Layer 3 of a small transformer language model trained on English Wikipedia (9 layers, counted from 0, width 128).
A neuron adds its activation times its output weights to the MLP's output. To switch it off is to set its activation to zero at one token and run the rest of the model.

Output weights of the MLP neurons that the questions are about. A number n stands for n times 0.0046.
n125: -27 3 4 -8 7 13 18 -5 -4 16 -7 -6 3 6 -34 -9 5 0 -11 -95 -36 9 2 1 -18 15 -3 17 7 28 -10 -12 3 -12 2 1 17 1 0 -13 -8 -14 -22 8 -2 10 7 -14 4 14 11 31 12 -8 -9 -4 15 6 -11 5 -13 -22 -17 0 -20 24 11 -6 28 4 19 13 13 -10 -12 19 10 8 6 -1 26 5 -27 6 2 5 -10 8 -5 -23 2 -5 -6 -6 -3 12 17 -9 -8 18 -12 -3 -16 -27 -17 8 -23 -25 7 -19 -22 7 -1 -25 -11 7 -4 -28 17 3 8 0 -10 -23 -18 31 -16 -18
n207: 9 3 -5 -21 -14 22 -12 16 5 18 -8 -24 -5 -25 8 -3 -6 1 -39 -53 3 27 21 30 -22 34 0 9 -35 -14 20 12 -14 -13 17 -7 13 -6 -9 10 14 2 6 17 -3 15 -15 5 38 7 12 0 1 6 -7 -16 34 7 -14 -26 21 6 14 -2 -1 10 -9 3 -32 5 -10 1 17 0 23 -27 5 6 -7 -9 4 13 -4 20 8 -12 -32 7 15 -17 -2 -13 -15 10 9 -9 -11 -11 22 8 -13 4 -21 -7 -12 -5 32 -14 -10 12 2 -5 0 9 8 31 -26 -16 -7 -1 -4 3 -6 18 14 -1 11 2
n279: 6 26 -7 12 1 -2 -23 -6 10 30 -9 -16 -5 19 -1 18 -5 -8 -65 -71 5 -10 -2 -14 -8 -6 -19 27 6 -5 9 -10 -21 4 -6 15 -9 -18 -3 -27 -16 -2 -9 -16 16 -12 8 -7 -5 2 19 21 1 -14 -11 3 -8 4 13 -4 7 2 5 -14 -22 -1 -9 14 -4 9 13 21 -14 6 3 5 7 3 10 -5 13 -1 8 6 18 -16 11 -6 -2 4 3 18 23 0 -18 -19 -5 -16 9 -10 -2 26 -1 13 4 2 -16 -10 4 14 -19 -8 4 32 3 9 -14 22 2 -14 2 11 -6 -17 9 -16 1 -8
n290: 16 -4 15 1 -19 30 3 10 -7 -17 13 15 2 -2 18 18 11 0 -8 3 -13 -5 -1 4 -1 -4 -9 24 1 5 37 27 -4 -14 26 -23 11 24 29 0 3 -21 12 -19 3 6 -8 14 41 7 10 -2 10 -19 8 -27 9 14 1 -32 -23 -2 16 -33 25 12 -11 -6 -20 -18 -19 -4 12 7 16 -22 -5 -26 -4 2 19 -10 7 -42 -14 29 -7 15 0 -4 -6 17 -13 9 17 -7 5 -15 5 7 11 29 1 -20 19 28 27 -9 -11 -6 22 17 7 -19 1 3 -32 14 23 1 -15 2 13 -50 -12 31 6 -21
n327: 17 29 13 -13 -8 -21 12 8 -1 35 -11 -5 -20 32 -19 17 46 -22 2 18 21 -47 5 -40 -22 -13 34 26 -20 44 -1 -16 44 30 -12 -7 -35 10 6 14 -11 -3 28 12 24 -18 5 -28 -53 -3 12 -13 7 -19 -10 -35 -45 15 8 -3 43 19 20 10 -16 38 -23 24 -9 -10 -3 27 11 -1 -4 -6 -37 22 5 -11 -10 0 -24 -10 -18 59 -12 -1 -20 6 6 -26 6 -15 33 20 -22 -13 5 14 -8 -1 -9 -33 11 -18 -17 31 -27 14 27 3 -9 -1 4 -49 -7 -3 41 15 13 -7 10 -5 -16 -36 16 22

Each question names a token from some text and the token that comes next. It shows the activations a of the neurons there, in the order above. A number n stands for n times 0.038.

Then comes g, the gradient of the next token's log-probability with respect to the MLP's output, scaled to length 1. A neuron's effect is roughly proportional to its activation times (output weights . g). A number n stands for n times 0.004.

" help", then "."
a: 2 16 47 23 -58
g: -14 20 -24 -7 29 22 -25 6 -11 -23 39 1 22 29 -21 5 46 27 12 10 20 -20 10 -3 -15 -9 24 -6 -33 6 17 2 2 12 -15 0 -19 -31 51 -18 6 12 13 56 4 -25 19 25 60 19 -13 -5 21 39 -13 18 -46 -36 28 -5 9 64 28 15 14 35 21 16 7 -27 12 27 3 5 15 20 -21 -39 -24 -28 -31 6 51 -12 -14 -4 24 30 -7 0 -11 -12 9 19 -5 -9 11 -3 18 -6 21 -11 18 16 8 -13 -30 -13 21 -11 13 4 2 6 24 -9 36 -18 9 1 9 -17 -22 -32 0 -12 5 -28
Which neuron, switched off, raises the next token's probability most? n327

" was", then " originally"
a: 5 2 0 -34 1
g: -11 -26 -4 -78 -13 -16 -1 -9 25 -14 -26 0 21 -6 26 24 -8 -20 -31 10 27 -51 -2 12 -5 6 -14 12 -2 -23 -36 1 -9 -5 2 26 30 -4 -5 -14 -11 -13 9 -22 -6 -31 -28 -23 -17 6 7 -30 -40 26 19 48 -10 -32 -19 -1 -21 -30 -19 17 -41 5 -18 30 6 0 2 -7 -32 -4 34 16 -2 28 28 14 -2 14 -6 -23 12 -18 -8 -2 21 -2 -20 -9 3 1 7 25 6 7 -26 -3 8 23 23 11 3 -4 -46 -25 62 8 -13 22 6 -13 6 -53 18 -47 22 14 9 28 10 -43 26 17 -1 -13
Which neuron, switched off, lowers the next token's probability most? n290

" The", then " police"
a: 12 6 31 0 6
g: 6 0 -47 3 -18 16 7 21 13 19 34 -2 28 46 7 31 17 42 16 14 -15 5 15 -20 55 -21 16 -11 -50 4 -18 20 -5 22 -11 -25 -9 24 33 -4 8 9 13 -4 41 -14 10 -6 24 17 -64 -13 -10 3 -21 -5 -20 6 -5 -9 12 -8 14 22 22 10 1 15 7 16 -10 -4 25 -10 13 18 8 32 -11 -19 31 9 2 14 -42 15 -39 -44 -2 11 30 -15 7 -36 9 -6 25 24 -15 46 37 -14 -4 3 -2 14 -1 25 -6 17 -42 -29 4 -3 5 -12 8 21 -73 -13 -18 7 -23 3 7 -24 -19 11
Which neuron, switched off, raises the next token's probability most? n279

" where", then " she"
a: 53 -5 7 14 4
g: 18 19 39 -38 39 -3 -19 18 59 -3 5 12 24 -6 8 26 -37 11 -17 0 15 -18 -4 -19 -38 8 6 -11 -39 49 -2 -32 2 -8 -20 -33 17 -9 15 -11 15 7 -51 -16 1 12 10 -42 -20 10 0 -12 -1 36 40 -10 -7 7 -57 13 -4 -3 -5 -9 -30 3 -20 -23 22 6 -9 16 -25 -5 2 3 -15 21 -16 0 27 -21 9 -7 -22 7 -6 -14 -8 20 -15 3 -14 -17 -8 -22 1 -17 -10 6 2 -24 1 -28 44 33 -53 -12 -27 -56 -38 -10 -8 -3 -11 29 -13 21 5 -21 -37 -23 24 -27 -12 23 -15 -7
Which neuron, switched off, lowers the next token's probability most? n125

".", then " She"
a: 68 19 16 0 -8
g: 26 16 14 -40 12 3 0 4 14 -14 1 16 40 -27 10 11 -10 7 -1 6 2 -8 -8 4 -53 0 5 -11 -30 37 12 -39 22 -14 -14 -24 6 22 23 -14 -28 -28 -45 -17 -25 -33 9 -14 -17 15 -4 -2 28 19 33 -46 8 19 -54 21 14 -28 4 -8 -3 27 6 -22 8 12 -9 -2 -27 16 28 -32 -1 -4 -4 2 20 -29 -2 27 -29 34 -37 23 -28 16 -17 -10 -26 -23 7 11 -6 1 -12 -7 -25 -4 0 -45 19 31 -6 -8 -39 -62 -15 -20 14 -18 9 50 4 -1 -1 -28 -33 -29 29 -23 6 4 6 14
Which neuron, switched off, lowers the next token's probability most? n125

" that", then " Scott"
a: 17 3 45 2 -21
g: -17 32 13 8 0 22 -44 33 -21 -27 23 -10 10 -8 31 29 35 -3 -7 2 -13 2 20 -5 10 -6 18 -6 -39 -6 10 7 20 7 53 -22 37 10 -17 -8 -32 -3 1 14 -16 18 7 17 -3 31 27 25 -19 4 -13 16 14 3 -3 -12 41 14 52 -7 -7 28 -7 34 4 16 26 -16 1 32 56 5 5 -19 51 -5 -43 -1 -13 6 18 -6 20 -25 -24 -16 -23 -41 3 32 50 -9 -17 15 -43 11 0 33 -1 -28 -22 16 7 24 -37 -16 -23 -18 -9 6 8 -8 9 2 34 -2 -15 -25 -10 5 7 28 35 23
Which neuron, switched off, raises the next token's probability most? n327

" sent", then " after"
a: 18 10 57 16 -23
g: 8 -28 9 21 11 27 16 -6 14 -17 -6 -43 35 9 6 -8 -7 33 -7 -14 38 -21 -37 9 12 7 38 -1 3 4 -27 -31 5 -15 13 59 -36 0 20 42 21 -23 -6 13 -46 -40 4 14 15 23 -18 -9 -27 -23 0 58 2 -61 14 18 -23 49 -9 -21 13 0 10 13 22 -15 -22 -33 -5 12 -5 35 -6 9 -4 -18 -42 5 -27 -6 14 -3 20 2 -13 44 19 4 -20 10 5 10 -38 2 26 -6 -21 -31 -4 13 -7 -36 -7 -39 -8 10 11 -8 3 -9 -18 -1 -4 14 23 14 -17 -3 21 -8 4 22 0 -44
Which neuron, switched off, raises the next token's probability most? n279

" in", then " prison"
a: 0 2 25 10 -1
g: -11 16 42 12 -19 -42 5 -12 -13 -17 -34 14 2 -5 -20 43 -5 20 -8 2 32 -11 20 26 -14 -12 -27 18 9 10 -11 -17 20 14 32 53 0 39 -34 -23 -8 -14 -23 8 -10 -30 7 -9 24 -10 15 20 -7 -18 -8 -49 -7 1 -30 -5 18 6 15 31 -9 11 9 -12 23 -5 -59 1 15 -13 -26 41 24 28 -26 -32 4 12 -21 15 -2 -5 36 -16 14 9 46 -24 14 0 -29 -12 0 -17 6 -1 3 -17 -12 4 -30 5 -16 -60 12 18 4 32 -12 20 -16 -14 8 -26 -8 6 0 5 -3 66 17 -24 -2 44
Which neuron, switched off, raises the next token's probability most? n290